Layer 8 of a small transformer language model trained on English Wikipedia (11 layers, counted from 0, width 128).
A neuron adds its activation times its output weights to the MLP's output. To switch it off is to set its activation to zero at one token and run the rest of the model.

Output weights of the MLP neurons that the questions are about. A number n stands for (n - 128) times 0.0076.
n14: 116, 96, 143, 151, 132, 137, 163, 121, 131, 134, 104, 98, 146, 137, 103, 118, 143, 146, 108, 177, 113, 117, 79, 106, 108, 125, 153, 117, 116, 160, 130, 134, 127, 129, 131, 94, 150, 129, 130, 132, 119, 154, 138, 163, 100, 168, 127, 158, 130, 177, 140, 85, 130, 117, 170, 158, 141, 109, 124, 123, 136, 135, 145, 122, 145, 132, 133, 99, 122, 137, 118, 106, 101, 117, 111, 141, 181, 136, 91, 130, 133, 130, 107, 123, 121, 112, 128, 148, 79, 113, 123, 133, 117, 101, 130, 135, 122, 146, 144, 134, 137, 155, 70, 133, 125, 102, 136, 111, 104, 138, 108, 100, 91, 120, 123, 124, 160, 130, 92, 112, 148, 154, 138, 126, 99, 143, 153, 94
n19: 117, 144, 143, 135, 151, 165, 124, 144, 132, 196, 145, 95, 127, 150, 136, 127, 126, 113, 104, 153, 121, 116, 114, 95, 96, 136, 100, 122, 109, 143, 139, 96, 125, 95, 116, 133, 145, 94, 127, 130, 112, 126, 132, 116, 111, 107, 148, 156, 148, 112, 99, 106, 119, 100, 141, 126, 130, 123, 71, 117, 124, 157, 125, 151, 86, 121, 115, 82, 119, 95, 137, 117, 147, 112, 141, 154, 106, 121, 152, 142, 147, 137, 85, 114, 127, 130, 134, 101, 132, 151, 107, 144, 167, 138, 134, 150, 142, 113, 118, 97, 114, 129, 138, 137, 137, 125, 162, 133, 121, 56, 120, 127, 127, 127, 138, 90, 121, 123, 94, 117, 110, 132, 141, 158, 142, 132, 112, 143
n28: 141, 125, 132, 137, 101, 145, 91, 175, 126, 116, 139, 129, 113, 118, 123, 114, 129, 151, 143, 150, 121, 139, 91, 125, 98, 119, 131, 139, 121, 128, 132, 144, 127, 121, 153, 114, 180, 128, 122, 146, 117, 95, 123, 138, 113, 124, 135, 124, 114, 139, 98, 115, 111, 115, 124, 118, 98, 147, 141, 114, 138, 113, 126, 132, 127, 146, 137, 100, 176, 134, 119, 167, 139, 109, 129, 122, 111, 112, 151, 161, 154, 123, 130, 123, 116, 81, 123, 137, 105, 81, 92, 96, 116, 108, 142, 95, 121, 98, 120, 147, 112, 172, 115, 105, 167, 127, 117, 156, 113, 115, 115, 96, 134, 106, 115, 86, 112, 192, 108, 126, 140, 125, 148, 121, 104, 151, 131, 129
n44: 127, 129, 120, 135, 119, 135, 145, 154, 141, 120, 129, 79, 159, 138, 159, 100, 110, 91, 123, 100, 135, 136, 154, 161, 141, 149, 174, 121, 114, 129, 136, 109, 140, 123, 151, 117, 123, 137, 105, 131, 139, 115, 125, 122, 85, 185, 162, 128, 147, 123, 158, 130, 142, 144, 77, 129, 149, 98, 100, 116, 120, 101, 122, 138, 151, 171, 98, 126, 141, 111, 103, 134, 150, 119, 142, 148, 157, 139, 177, 140, 150, 107, 118, 129, 115, 152, 146, 140, 140, 135, 147, 107, 127, 164, 116, 147, 126, 144, 120, 142, 138, 95, 102, 125, 96, 153, 145, 107, 97, 137, 129, 117, 128, 143, 139, 103, 115, 138, 133, 146, 139, 106, 143, 122, 103, 124, 147, 141
n98: 141, 128, 99, 138, 114, 118, 139, 122, 108, 136, 129, 126, 129, 141, 117, 108, 145, 151, 125, 107, 105, 133, 159, 167, 137, 140, 113, 147, 133, 139, 149, 119, 116, 138, 153, 133, 119, 132, 94, 122, 131, 128, 113, 144, 76, 100, 168, 113, 102, 157, 123, 127, 139, 133, 149, 122, 144, 146, 111, 93, 147, 126, 142, 121, 117, 117, 120, 122, 143, 106, 158, 111, 123, 146, 121, 97, 126, 134, 108, 134, 72, 135, 134, 123, 133, 150, 157, 105, 130, 72, 123, 147, 129, 152, 119, 132, 102, 110, 106, 113, 135, 129, 47, 157, 151, 153, 137, 115, 127, 182, 125, 102, 118, 162, 119, 112, 179, 142, 145, 82, 137, 143, 83, 154, 132, 142, 138, 153
n123: 136, 87, 135, 133, 134, 81, 133, 110, 134, 119, 93, 118, 138, 135, 128, 108, 129, 118, 148, 112, 124, 142, 134, 129, 130, 145, 168, 113, 124, 153, 145, 134, 119, 118, 128, 123, 154, 149, 143, 125, 156, 147, 129, 143, 133, 128, 130, 132, 160, 119, 126, 98, 147, 125, 106, 112, 125, 142, 120, 116, 133, 74, 121, 116, 157, 159, 117, 142, 120, 109, 119, 173, 143, 129, 143, 127, 112, 123, 109, 117, 135, 134, 139, 102, 116, 125, 134, 112, 164, 68, 107, 108, 110, 99, 100, 128, 106, 182, 91, 136, 131, 135, 137, 86, 123, 111, 143, 143, 147, 133, 129, 111, 122, 159, 134, 125, 155, 84, 107, 149, 127, 155, 143, 158, 136, 127, 122, 145
n141: 159, 87, 137, 116, 169, 124, 152, 115, 140, 116, 124, 130, 131, 136, 102, 141, 136, 161, 108, 157, 118, 175, 132, 153, 174, 142, 95, 143, 141, 108, 99, 122, 103, 119, 149, 107, 128, 117, 116, 116, 135, 145, 130, 146, 125, 133, 110, 174, 113, 140, 121, 167, 143, 118, 146, 143, 86, 86, 160, 113, 143, 102, 109, 137, 118, 140, 141, 113, 109, 90, 111, 145, 133, 113, 125, 146, 131, 141, 145, 132, 175, 151, 131, 119, 141, 106, 79, 121, 112, 141, 154, 145, 130, 81, 112, 132, 150, 126, 138, 138, 143, 132, 178, 113, 137, 111, 123, 162, 120, 122, 153, 97, 143, 136, 116, 116, 114, 134, 137, 101, 123, 141, 157, 147, 111, 152, 121, 133
n151: 144, 104, 130, 143, 93, 175, 133, 151, 140, 108, 99, 116, 126, 115, 134, 143, 112, 125, 153, 148, 129, 119, 137, 135, 137, 132, 134, 131, 116, 159, 109, 134, 139, 112, 104, 140, 153, 143, 134, 135, 115, 138, 96, 134, 156, 133, 94, 113, 104, 116, 132, 123, 141, 133, 129, 117, 143, 117, 106, 109, 168, 127, 122, 152, 105, 97, 180, 83, 162, 129, 156, 134, 131, 127, 117, 121, 137, 138, 137, 122, 110, 144, 136, 105, 126, 130, 123, 130, 110, 142, 131, 112, 107, 113, 130, 112, 105, 92, 163, 115, 100, 122, 245, 130, 156, 123, 127, 129, 130, 133, 173, 116, 115, 120, 153, 135, 128, 117, 149, 129, 87, 128, 152, 141, 111, 104, 144, 126
n171: 132, 133, 139, 127, 167, 129, 122, 122, 169, 119, 117, 169, 109, 117, 119, 122, 122, 140, 130, 88, 134, 136, 135, 153, 141, 128, 114, 120, 132, 133, 114, 118, 125, 135, 137, 154, 131, 136, 139, 124, 124, 132, 114, 135, 92, 73, 106, 136, 129, 141, 156, 163, 115, 111, 164, 163, 162, 150, 97, 119, 174, 133, 167, 105, 106, 113, 131, 128, 115, 147, 94, 110, 138, 172, 147, 117, 134, 153, 151, 142, 118, 129, 149, 120, 120, 108, 109, 137, 80, 155, 147, 115, 85, 130, 130, 132, 156, 116, 152, 133, 134, 144, 117, 101, 128, 85, 107, 111, 139, 79, 110, 103, 110, 127, 144, 139, 141, 91, 89, 108, 171, 105, 117, 86, 118, 142, 93, 99
n172: 136, 123, 150, 107, 123, 140, 166, 173, 110, 104, 99, 117, 133, 125, 114, 166, 156, 115, 114, 102, 134, 132, 97, 132, 118, 165, 113, 92, 168, 132, 126, 135, 144, 115, 152, 119, 94, 122, 127, 145, 133, 129, 97, 135, 122, 112, 115, 151, 123, 134, 129, 110, 129, 107, 99, 123, 152, 106, 146, 139, 167, 160, 99, 70, 117, 164, 123, 121, 103, 149, 142, 138, 127, 132, 108, 126, 127, 154, 147, 85, 119, 96, 108, 122, 96, 128, 122, 113, 146, 134, 135, 155, 103, 147, 120, 138, 126, 146, 138, 128, 112, 114, 66, 138, 121, 126, 146, 160, 138, 117, 134, 150, 138, 132, 106, 133, 114, 130, 150, 156, 146, 140, 115, 139, 130, 114, 134, 85
n182: 153, 140, 111, 180, 108, 141, 184, 125, 137, 146, 130, 133, 169, 139, 140, 152, 100, 99, 152, 109, 121, 138, 142, 135, 109, 123, 134, 151, 124, 142, 118, 142, 115, 92, 130, 155, 77, 128, 89, 129, 112, 141, 124, 94, 142, 188, 125, 136, 112, 172, 77, 112, 137, 140, 112, 132, 113, 144, 144, 118, 175, 140, 110, 90, 137, 124, 133, 95, 118, 141, 105, 145, 143, 114, 111, 151, 144, 122, 154, 141, 159, 159, 158, 130, 133, 138, 131, 186, 157, 139, 117, 92, 118, 80, 122, 135, 158, 102, 127, 174, 105, 135, 125, 146, 163, 136, 102, 84, 142, 108, 141, 147, 120, 98, 125, 136, 108, 182, 105, 91, 122, 112, 179, 115, 128, 115, 125, 113
n195: 137, 124, 137, 131, 147, 158, 150, 118, 120, 132, 140, 130, 134, 112, 109, 107, 130, 142, 136, 78, 109, 131, 115, 111, 108, 114, 141, 111, 108, 143, 128, 120, 150, 132, 106, 123, 154, 104, 114, 161, 166, 146, 119, 124, 150, 186, 129, 159, 107, 162, 141, 123, 137, 128, 119, 147, 134, 118, 158, 102, 107, 137, 107, 79, 121, 140, 94, 153, 140, 130, 161, 137, 140, 102, 120, 127, 148, 117, 107, 130, 85, 79, 114, 139, 120, 141, 143, 123, 87, 109, 115, 94, 120, 133, 126, 150, 120, 122, 120, 164, 117, 130, 73, 217, 131, 120, 116, 142, 131, 118, 119, 157, 134, 124, 99, 151, 134, 137, 164, 103, 118, 151, 95, 154, 113, 144, 141, 96
n209: 126, 154, 142, 113, 122, 120, 161, 171, 140, 119, 192, 137, 98, 160, 131, 145, 149, 119, 153, 109, 153, 98, 96, 140, 148, 110, 132, 137, 107, 163, 130, 157, 134, 153, 129, 128, 144, 96, 147, 127, 118, 116, 120, 108, 136, 159, 106, 117, 121, 89, 156, 116, 123, 121, 107, 114, 122, 131, 123, 160, 141, 135, 165, 146, 106, 109, 124, 105, 163, 100, 127, 114, 138, 121, 125, 88, 138, 126, 160, 140, 118, 120, 118, 161, 123, 114, 165, 179, 145, 102, 93, 142, 111, 124, 104, 121, 117, 125, 117, 135, 123, 109, 146, 113, 113, 125, 74, 122, 133, 128, 100, 122, 117, 123, 165, 143, 173, 178, 133, 90, 90, 120, 156, 105, 118, 129, 148, 109
n242: 143, 139, 135, 74, 126, 157, 118, 140, 143, 134, 74, 125, 166, 94, 119, 115, 146, 121, 148, 152, 107, 124, 124, 121, 156, 130, 108, 135, 121, 136, 152, 110, 144, 94, 101, 117, 146, 129, 109, 132, 113, 132, 120, 114, 121, 249, 153, 162, 112, 134, 137, 125, 136, 127, 149, 134, 129, 97, 103, 106, 129, 125, 103, 136, 124, 129, 139, 133, 144, 134, 116, 154, 134, 137, 167, 168, 102, 163, 138, 114, 130, 119, 155, 144, 149, 155, 132, 127, 113, 100, 148, 160, 119, 161, 109, 157, 126, 171, 102, 115, 103, 114, 127, 102, 113, 116, 122, 108, 129, 92, 139, 154, 148, 151, 107, 88, 109, 117, 145, 168, 130, 135, 137, 157, 159, 99, 105, 154
n245: 141, 115, 143, 133, 87, 151, 178, 132, 131, 123, 164, 120, 143, 115, 107, 139, 106, 121, 142, 158, 135, 136, 134, 178, 130, 157, 109, 121, 140, 126, 115, 138, 161, 112, 115, 142, 112, 147, 113, 128, 89, 142, 117, 129, 120, 131, 135, 117, 129, 144, 119, 144, 147, 134, 117, 152, 110, 112, 157, 127, 118, 118, 146, 114, 109, 125, 206, 143, 119, 108, 122, 148, 141, 98, 94, 146, 158, 129, 122, 101, 82, 129, 138, 134, 136, 172, 118, 97, 143, 116, 140, 101, 139, 142, 144, 161, 87, 121, 127, 92, 107, 122, 115, 119, 113, 137, 121, 106, 143, 137, 131, 120, 168, 135, 146, 135, 123, 100, 128, 99, 97, 153, 121, 102, 136, 146, 110, 115
n246: 113, 155, 105, 99, 148, 106, 107, 189, 100, 143, 151, 115, 150, 148, 137, 121, 126, 100, 123, 132, 121, 97, 143, 123, 113, 149, 122, 126, 162, 143, 118, 135, 160, 136, 120, 137, 94, 142, 112, 123, 122, 132, 132, 135, 152, 163, 108, 103, 102, 169, 172, 135, 159, 122, 138, 143, 161, 96, 113, 129, 118, 116, 147, 154, 121, 105, 116, 97, 126, 129, 150, 143, 136, 111, 122, 113, 148, 167, 136, 129, 123, 129, 132, 105, 121, 104, 119, 107, 121, 150, 81, 156, 130, 122, 122, 129, 127, 172, 141, 150, 134, 130, 84, 125, 137, 120, 103, 115, 133, 117, 102, 122, 96, 137, 140, 107, 137, 130, 142, 124, 134, 110, 96, 132, 94, 135, 137, 146

Each question names a token from some text and the token that comes next. It shows the activations a of the neurons there, in the order above. A number n stands for (n - 128) times 0.3.

Then comes g, the gradient of the next token's log-probability with respect to the MLP's output, scaled to length 1. A neuron's effect is roughly proportional to its activation times (output weights . g). A number n stands for (n - 128) times 0.0035.

" (", then "pen"
a: 132, 20, 124, 129, 131, 128, 137, 137, 129, 128, 119, 127, 101, 128, 126, 183
g: 125, 113, 147, 140, 166, 160, 147, 101, 129, 170, 129, 121, 137, 152, 138, 98, 104, 157, 127, 108, 106, 159, 158, 130, 127, 121, 133, 109, 69, 168, 90, 143, 123, 121, 117, 100, 117, 149, 151, 102, 109, 153, 119, 166, 143, 128, 165, 128, 106, 94, 109, 79, 127, 162, 160, 138, 86, 143, 150, 136, 104, 104, 123, 147, 150, 151, 158, 143, 143, 140, 140, 115, 162, 178, 160, 157, 112, 113, 119, 74, 134, 148, 163, 123, 98, 117, 96, 86, 142, 90, 150, 159, 139, 103, 120, 140, 133, 145, 110, 114, 72, 113, 150, 107, 125, 144, 107, 153, 81, 129, 169, 112, 71, 118, 127, 85, 126, 103, 109, 140, 86, 149, 82, 117, 103, 120, 91, 130
Which neuron, switched off, lowers the next token's probability most? n209

"-3", then " W"
a: 128, 128, 125, 121, 123, 125, 122, 154, 135, 127, 32, 106, 128, 127, 128, 130
g: 156, 108, 136, 101, 139, 124, 131, 110, 154, 106, 139, 132, 143, 180, 143, 125, 159, 122, 124, 122, 103, 136, 129, 140, 87, 129, 109, 128, 168, 120, 130, 142, 117, 160, 127, 121, 140, 141, 154, 57, 100, 104, 188, 123, 167, 120, 105, 136, 95, 110, 139, 114, 132, 121, 156, 116, 133, 101, 89, 122, 103, 109, 84, 161, 115, 121, 117, 140, 150, 140, 150, 125, 121, 140, 162, 154, 69, 97, 98, 140, 108, 154, 136, 148, 102, 138, 105, 154, 145, 119, 113, 205, 152, 145, 113, 188, 122, 122, 101, 122, 102, 108, 106, 88, 86, 116, 161, 159, 133, 141, 106, 152, 115, 146, 151, 131, 115, 74, 80, 134, 136, 67, 118, 142, 119, 106, 117, 94
Which neuron, switched off, raises the next token's probability most? n151

" 3", then "-c"
a: 128, 128, 128, 96, 132, 127, 153, 160, 131, 129, 130, 125, 136, 126, 128, 127
g: 109, 136, 118, 142, 93, 112, 140, 139, 73, 131, 152, 111, 108, 140, 134, 167, 97, 127, 126, 123, 123, 118, 171, 139, 108, 86, 122, 97, 98, 114, 113, 110, 129, 87, 143, 142, 157, 38, 117, 138, 143, 152, 143, 135, 137, 119, 167, 153, 144, 106, 109, 164, 178, 126, 137, 153, 104, 109, 131, 163, 110, 103, 115, 130, 61, 173, 145, 135, 126, 103, 109, 134, 128, 138, 130, 115, 126, 159, 136, 136, 105, 149, 136, 122, 95, 123, 128, 176, 95, 87, 85, 103, 136, 86, 121, 112, 146, 143, 124, 133, 100, 116, 130, 153, 126, 103, 167, 104, 166, 159, 161, 142, 77, 97, 147, 141, 134, 169, 117, 137, 169, 179, 118, 123, 120, 132, 152, 161
Which two neurons, each switched off alone, lower its probability most, in order? n141, n209

"on", then " Lim"
a: 128, 129, 133, 128, 128, 128, 151, 139, 129, 128, 129, 128, 128, 114, 127, 128
g: 167, 70, 161, 120, 131, 151, 111, 112, 164, 87, 137, 114, 157, 145, 163, 149, 92, 142, 148, 126, 89, 145, 129, 136, 155, 149, 63, 121, 111, 90, 107, 123, 107, 149, 132, 113, 183, 124, 159, 93, 115, 117, 115, 134, 140, 115, 136, 103, 153, 101, 156, 155, 174, 81, 101, 121, 104, 109, 124, 121, 116, 169, 145, 107, 133, 126, 125, 117, 139, 103, 132, 138, 128, 116, 93, 123, 94, 104, 113, 113, 132, 155, 134, 177, 114, 101, 154, 106, 147, 138, 161, 166, 106, 107, 150, 199, 106, 142, 121, 100, 161, 145, 136, 128, 97, 156, 134, 155, 98, 151, 115, 121, 177, 109, 119, 135, 140, 95, 106, 159, 138, 84, 95, 135, 87, 109, 120, 148
Which neuron, switched off, lowers the next token's probability most? n141

" |", then " 4"
a: 127, 127, 121, 127, 127, 129, 127, 128, 128, 118, 122, 126, 103, 127, 159, 129
g: 92, 165, 91, 155, 129, 136, 144, 108, 123, 150, 102, 153, 151, 163, 155, 103, 117, 144, 86, 168, 147, 140, 116, 147, 129, 147, 134, 176, 104, 116, 120, 147, 110, 172, 149, 125, 117, 133, 110, 126, 168, 145, 70, 115, 132, 131, 160, 93, 119, 108, 93, 140, 97, 133, 102, 150, 110, 127, 145, 144, 138, 131, 141, 139, 54, 163, 156, 74, 91, 139, 113, 131, 141, 87, 116, 157, 110, 124, 155, 138, 140, 154, 178, 101, 148, 151, 130, 157, 102, 75, 143, 115, 109, 120, 107, 157, 105, 156, 121, 156, 106, 117, 148, 116, 111, 179, 129, 121, 134, 131, 124, 119, 129, 107, 110, 131, 145, 110, 99, 152, 96, 146, 129, 122, 172, 81, 67, 106
Which neuron, switched off, lowers the next token's probability most? n245

" 3", then "–5"
a: 143, 127, 129, 104, 132, 125, 142, 148, 149, 128, 129, 119, 131, 143, 128, 129
g: 106, 121, 147, 155, 101, 155, 100, 122, 157, 93, 101, 93, 104, 168, 120, 118, 105, 98, 79, 140, 123, 110, 108, 149, 146, 122, 163, 73, 142, 138, 166, 107, 107, 124, 97, 114, 126, 130, 94, 173, 155, 113, 162, 147, 110, 136, 120, 102, 136, 157, 165, 101, 135, 97, 91, 124, 171, 111, 116, 116, 96, 116, 202, 98, 121, 136, 112, 127, 154, 99, 168, 143, 98, 108, 98, 139, 119, 163, 148, 102, 102, 124, 133, 151, 168, 158, 172, 142, 104, 152, 117, 113, 144, 129, 177, 127, 104, 133, 140, 141, 121, 116, 134, 113, 117, 131, 172, 182, 149, 103, 130, 149, 93, 112, 111, 93, 138, 159, 142, 122, 168, 138, 156, 126, 133, 174, 104, 131
Which neuron, switched off, lowers the next token's probability most? n14

" |", then " 13"
a: 120, 128, 112, 130, 128, 131, 127, 123, 128, 120, 126, 120, 107, 125, 181, 128
g: 134, 153, 169, 138, 118, 135, 132, 118, 115, 186, 106, 150, 126, 93, 156, 151, 126, 119, 110, 119, 47, 147, 119, 160, 109, 129, 93, 136, 144, 133, 154, 168, 145, 139, 113, 124, 99, 175, 135, 109, 73, 155, 134, 96, 92, 123, 124, 102, 95, 120, 83, 156, 93, 165, 118, 94, 160, 103, 112, 99, 112, 88, 100, 153, 141, 150, 142, 63, 90, 167, 142, 108, 100, 120, 114, 118, 145, 102, 132, 134, 97, 92, 108, 129, 118, 121, 131, 106, 101, 99, 124, 86, 103, 130, 147, 153, 170, 145, 93, 142, 141, 101, 130, 105, 108, 136, 136, 142, 120, 90, 128, 129, 121, 146, 151, 130, 141, 116, 71, 122, 107, 121, 138, 121, 114, 90, 102, 101
Which two neurons, each switched off alone, lower its probability most, in order? n245, n209

" dev", then "ice,"
a: 129, 127, 121, 128, 126, 123, 128, 124, 153, 142, 128, 127, 128, 124, 122, 173
g: 96, 132, 127, 140, 131, 171, 154, 107, 112, 151, 137, 135, 121, 164, 131, 146, 64, 121, 146, 104, 143, 148, 126, 124, 126, 145, 133, 147, 120, 143, 167, 121, 125, 153, 62, 128, 157, 144, 132, 125, 158, 69, 135, 98, 154, 115, 77, 138, 151, 108, 146, 182, 158, 137, 95, 152, 125, 101, 153, 123, 148, 116, 108, 155, 167, 98, 96, 78, 124, 118, 143, 129, 117, 124, 111, 124, 159, 154, 124, 106, 118, 140, 128, 130, 97, 140, 104, 116, 99, 148, 64, 127, 103, 141, 124, 74, 141, 145, 123, 148, 127, 108, 122, 39, 137, 108, 132, 146, 127, 125, 108, 89, 99, 125, 119, 94, 151, 136, 153, 91, 161, 103, 110, 124, 168, 148, 109, 106
Which two neurons, each switched off alone, lower its probability most, in order? n246, n171

" G", then "B"
a: 169, 135, 135, 128, 120, 110, 129, 128, 128, 126, 134, 162, 127, 129, 128, 144
g: 88, 139, 99, 143, 144, 92, 111, 121, 150, 179, 138, 173, 172, 156, 162, 88, 118, 121, 124, 164, 120, 137, 116, 131, 132, 150, 154, 110, 156, 165, 136, 93, 141, 121, 149, 120, 75, 103, 189, 140, 116, 141, 107, 156, 189, 138, 138, 132, 132, 149, 162, 81, 153, 159, 141, 85, 97, 116, 99, 97, 116, 147, 87, 102, 90, 137, 138, 133, 137, 143, 136, 116, 107, 137, 116, 134, 122, 136, 128, 110, 102, 102, 123, 151, 151, 141, 136, 167, 114, 181, 106, 127, 123, 122, 105, 89, 129, 117, 102, 140, 165, 119, 149, 210, 135, 125, 175, 178, 137, 125, 104, 83, 137, 104, 149, 125, 124, 114, 106, 128, 145, 143, 134, 137, 142, 134, 131, 111
Which two neurons, each switched off alone, lower its probability most, in order? n195, n14

"\n ", then " B"
a: 129, 130, 74, 126, 123, 107, 128, 132, 130, 132, 131, 127, 127, 126, 121, 159
g: 84, 126, 97, 165, 149, 111, 153, 123, 145, 124, 151, 121, 139, 139, 170, 119, 207, 94, 73, 127, 110, 142, 104, 131, 117, 120, 161, 105, 168, 177, 134, 116, 141, 135, 147, 128, 115, 129, 100, 145, 140, 97, 159, 113, 119, 102, 107, 149, 119, 135, 111, 97, 149, 116, 153, 143, 140, 136, 120, 90, 121, 161, 120, 118, 98, 147, 156, 110, 162, 159, 132, 175, 106, 130, 166, 126, 128, 126, 63, 108, 147, 142, 119, 147, 113, 154, 121, 157, 140, 179, 104, 164, 150, 141, 120, 105, 103, 123, 102, 90, 144, 87, 106, 121, 94, 71, 158, 147, 155, 149, 91, 105, 150, 120, 187, 111, 126, 105, 115, 120, 145, 100, 127, 146, 100, 123, 136, 107
Which two neurons, each switched off alone, lower its probability most, in order? n28, n246

"\n", then "17"
a: 128, 89, 128, 127, 128, 120, 128, 128, 122, 128, 128, 127, 89, 127, 148, 124
g: 97, 161, 126, 137, 155, 120, 122, 130, 163, 144, 95, 131, 112, 137, 136, 104, 117, 105, 144, 129, 120, 123, 99, 98, 179, 134, 108, 169, 177, 129, 157, 114, 134, 129, 146, 114, 105, 169, 150, 122, 122, 130, 128, 103, 76, 155, 127, 55, 141, 126, 140, 150, 147, 142, 112, 101, 145, 121, 102, 77, 135, 97, 128, 112, 124, 135, 147, 114, 108, 148, 151, 125, 112, 116, 147, 78, 210, 96, 114, 138, 102, 84, 133, 144, 142, 153, 144, 119, 134, 165, 94, 72, 80, 119, 123, 126, 110, 167, 139, 131, 150, 124, 121, 146, 137, 118, 80, 139, 137, 108, 122, 130, 191, 126, 147, 160, 101, 154, 125, 150, 90, 144, 79, 126, 162, 134, 131, 111
Which neuron, switched off, raises the next token's probability most? n209

" 5", then " H"
a: 130, 128, 128, 89, 131, 113, 130, 115, 128, 128, 128, 124, 128, 126, 128, 128
g: 121, 101, 92, 98, 147, 135, 129, 108, 165, 105, 151, 132, 117, 136, 175, 170, 124, 145, 73, 145, 99, 156, 135, 112, 119, 134, 128, 90, 125, 162, 145, 169, 122, 169, 121, 147, 115, 71, 123, 110, 108, 120, 124, 145, 172, 109, 130, 149, 125, 85, 100, 131, 125, 118, 173, 133, 143, 145, 101, 99, 117, 161, 106, 133, 149, 90, 137, 152, 160, 129, 108, 121, 99, 141, 180, 129, 85, 91, 121, 122, 121, 181, 118, 123, 140, 136, 147, 131, 150, 157, 110, 207, 148, 128, 117, 131, 102, 127, 142, 116, 134, 143, 94, 104, 120, 110, 156, 118, 149, 150, 81, 125, 156, 95, 154, 148, 141, 53, 125, 117, 105, 118, 139, 99, 156, 111, 127, 98
Which neuron, switched off, lowers the next token's probability most? n44

" 11", then "1"
a: 134, 128, 126, 55, 128, 116, 127, 182, 128, 130, 129, 93, 128, 127, 128, 129
g: 109, 120, 101, 174, 111, 154, 140, 136, 151, 129, 103, 131, 102, 155, 171, 122, 102, 84, 123, 115, 145, 112, 93, 101, 105, 177, 135, 128, 141, 145, 120, 110, 142, 133, 137, 161, 120, 135, 112, 123, 167, 121, 91, 104, 116, 138, 153, 132, 116, 111, 124, 111, 126, 172, 96, 95, 104, 121, 142, 137, 126, 152, 165, 123, 108, 92, 148, 120, 161, 157, 172, 157, 130, 121, 112, 143, 149, 124, 101, 163, 153, 122, 94, 159, 174, 110, 133, 151, 102, 150, 101, 89, 120, 116, 105, 117, 120, 154, 148, 75, 147, 104, 125, 149, 107, 91, 84, 116, 181, 113, 98, 143, 151, 168, 82, 164, 170, 146, 84, 132, 99, 143, 115, 79, 157, 153, 166, 107
Which neuron, switched off, lowers the next token's probability most? n151

" S", then "of"
a: 125, 128, 119, 128, 140, 127, 125, 126, 129, 131, 179, 125, 164, 125, 88, 116
g: 75, 163, 146, 112, 119, 133, 105, 196, 132, 165, 147, 139, 87, 130, 137, 122, 149, 138, 75, 112, 140, 125, 139, 142, 164, 172, 108, 162, 142, 96, 135, 121, 116, 130, 88, 95, 67, 142, 101, 149, 162, 108, 161, 124, 131, 126, 138, 135, 138, 143, 157, 75, 124, 144, 108, 172, 97, 112, 119, 111, 113, 108, 149, 125, 144, 97, 123, 115, 171, 92, 137, 79, 139, 107, 144, 104, 134, 198, 137, 138, 118, 108, 83, 115, 144, 149, 119, 159, 137, 146, 145, 135, 101, 131, 115, 108, 156, 107, 135, 115, 145, 87, 148, 129, 123, 128, 101, 113, 140, 74, 137, 153, 122, 76, 139, 116, 144, 129, 117, 124, 83, 145, 111, 114, 145, 125, 174, 146
Which neuron, switched off, lowers the next token's probability most? n209

"×", then "6"
a: 120, 131, 127, 132, 130, 130, 110, 114, 127, 128, 127, 129, 133, 128, 129, 125
g: 137, 182, 129, 114, 98, 88, 146, 134, 143, 115, 148, 166, 142, 156, 152, 115, 127, 141, 119, 156, 107, 99, 147, 70, 113, 77, 98, 157, 118, 113, 121, 100, 121, 122, 128, 167, 109, 126, 149, 90, 129, 119, 142, 122, 156, 132, 136, 87, 113, 126, 110, 114, 138, 162, 115, 185, 119, 77, 110, 132, 120, 152, 118, 123, 139, 141, 131, 145, 121, 144, 125, 139, 100, 201, 113, 132, 176, 153, 150, 189, 147, 116, 161, 167, 148, 146, 203, 140, 127, 160, 113, 90, 129, 183, 118, 156, 135, 149, 126, 129, 136, 130, 126, 142, 111, 152, 105, 116, 172, 135, 113, 129, 141, 124, 131, 156, 190, 135, 139, 149, 158, 129, 140, 91, 153, 128, 147, 119
Which neuron, switched off, lowers the next token's probability most? n141

"o", then " Moscow"
a: 127, 127, 135, 130, 128, 128, 174, 142, 128, 129, 131, 127, 127, 114, 121, 127
g: 138, 129, 146, 89, 146, 134, 114, 150, 139, 109, 111, 52, 131, 137, 152, 162, 148, 147, 143, 127, 129, 135, 111, 97, 109, 127, 107, 112, 107, 157, 125, 139, 160, 98, 123, 109, 106, 165, 125, 128, 100, 131, 135, 137, 154, 129, 87, 109, 146, 148, 120, 104, 134, 89, 126, 188, 119, 133, 113, 157, 112, 164, 115, 135, 169, 128, 101, 161, 116, 166, 132, 135, 134, 60, 138, 115, 158, 146, 134, 87, 149, 94, 85, 111, 133, 149, 113, 105, 87, 144, 123, 114, 150, 102, 111, 147, 131, 86, 132, 109, 111, 144, 141, 88, 124, 146, 149, 152, 128, 95, 88, 143, 62, 138, 133, 107, 98, 135, 109, 146, 82, 175, 87, 125, 107, 132, 192, 140
Which neuron, switched off, lowers the next token's probability most? n151

" O", then "F"
a: 137, 127, 127, 131, 133, 127, 148, 136, 129, 142, 127, 130, 128, 128, 126, 128
g: 72, 169, 117, 110, 113, 104, 108, 161, 140, 162, 114, 157, 94, 157, 143, 94, 84, 133, 160, 133, 92, 175, 84, 135, 133, 122, 150, 173, 114, 104, 144, 117, 115, 135, 139, 125, 132, 106, 178, 141, 133, 99, 119, 164, 184, 144, 86, 131, 150, 138, 144, 97, 147, 93, 138, 120, 93, 120, 114, 104, 127, 159, 135, 103, 106, 156, 138, 101, 91, 158, 155, 137, 160, 106, 108, 144, 101, 105, 153, 141, 118, 127, 121, 146, 125, 191, 162, 121, 135, 155, 119, 141, 94, 122, 103, 140, 139, 117, 140, 121, 135, 112, 134, 161, 146, 108, 175, 127, 174, 118, 117, 130, 132, 135, 116, 153, 106, 112, 89, 133, 107, 171, 84, 183, 127, 93, 156, 106
Which neuron, switched off, lowers the next token's probability most? n172

" |", then " Ap"
a: 125, 128, 126, 129, 129, 129, 128, 136, 128, 125, 125, 130, 108, 127, 165, 128
g: 152, 157, 143, 99, 140, 124, 111, 151, 173, 95, 117, 108, 109, 104, 150, 160, 105, 113, 116, 114, 121, 86, 134, 101, 154, 106, 136, 129, 151, 150, 132, 126, 134, 102, 115, 144, 126, 117, 125, 148, 123, 118, 173, 131, 97, 132, 128, 168, 159, 101, 117, 138, 123, 103, 165, 149, 132, 146, 150, 124, 108, 107, 153, 174, 166, 117, 148, 169, 118, 105, 127, 139, 149, 171, 167, 92, 129, 131, 109, 128, 124, 126, 74, 139, 150, 139, 141, 82, 134, 162, 162, 172, 106, 109, 78, 129, 124, 146, 155, 113, 117, 161, 121, 137, 163, 68, 130, 148, 130, 151, 70, 154, 129, 142, 123, 128, 182, 130, 145, 116, 157, 88, 97, 130, 114, 146, 214, 125
Which neuron, switched off, raises the next token's probability most? n245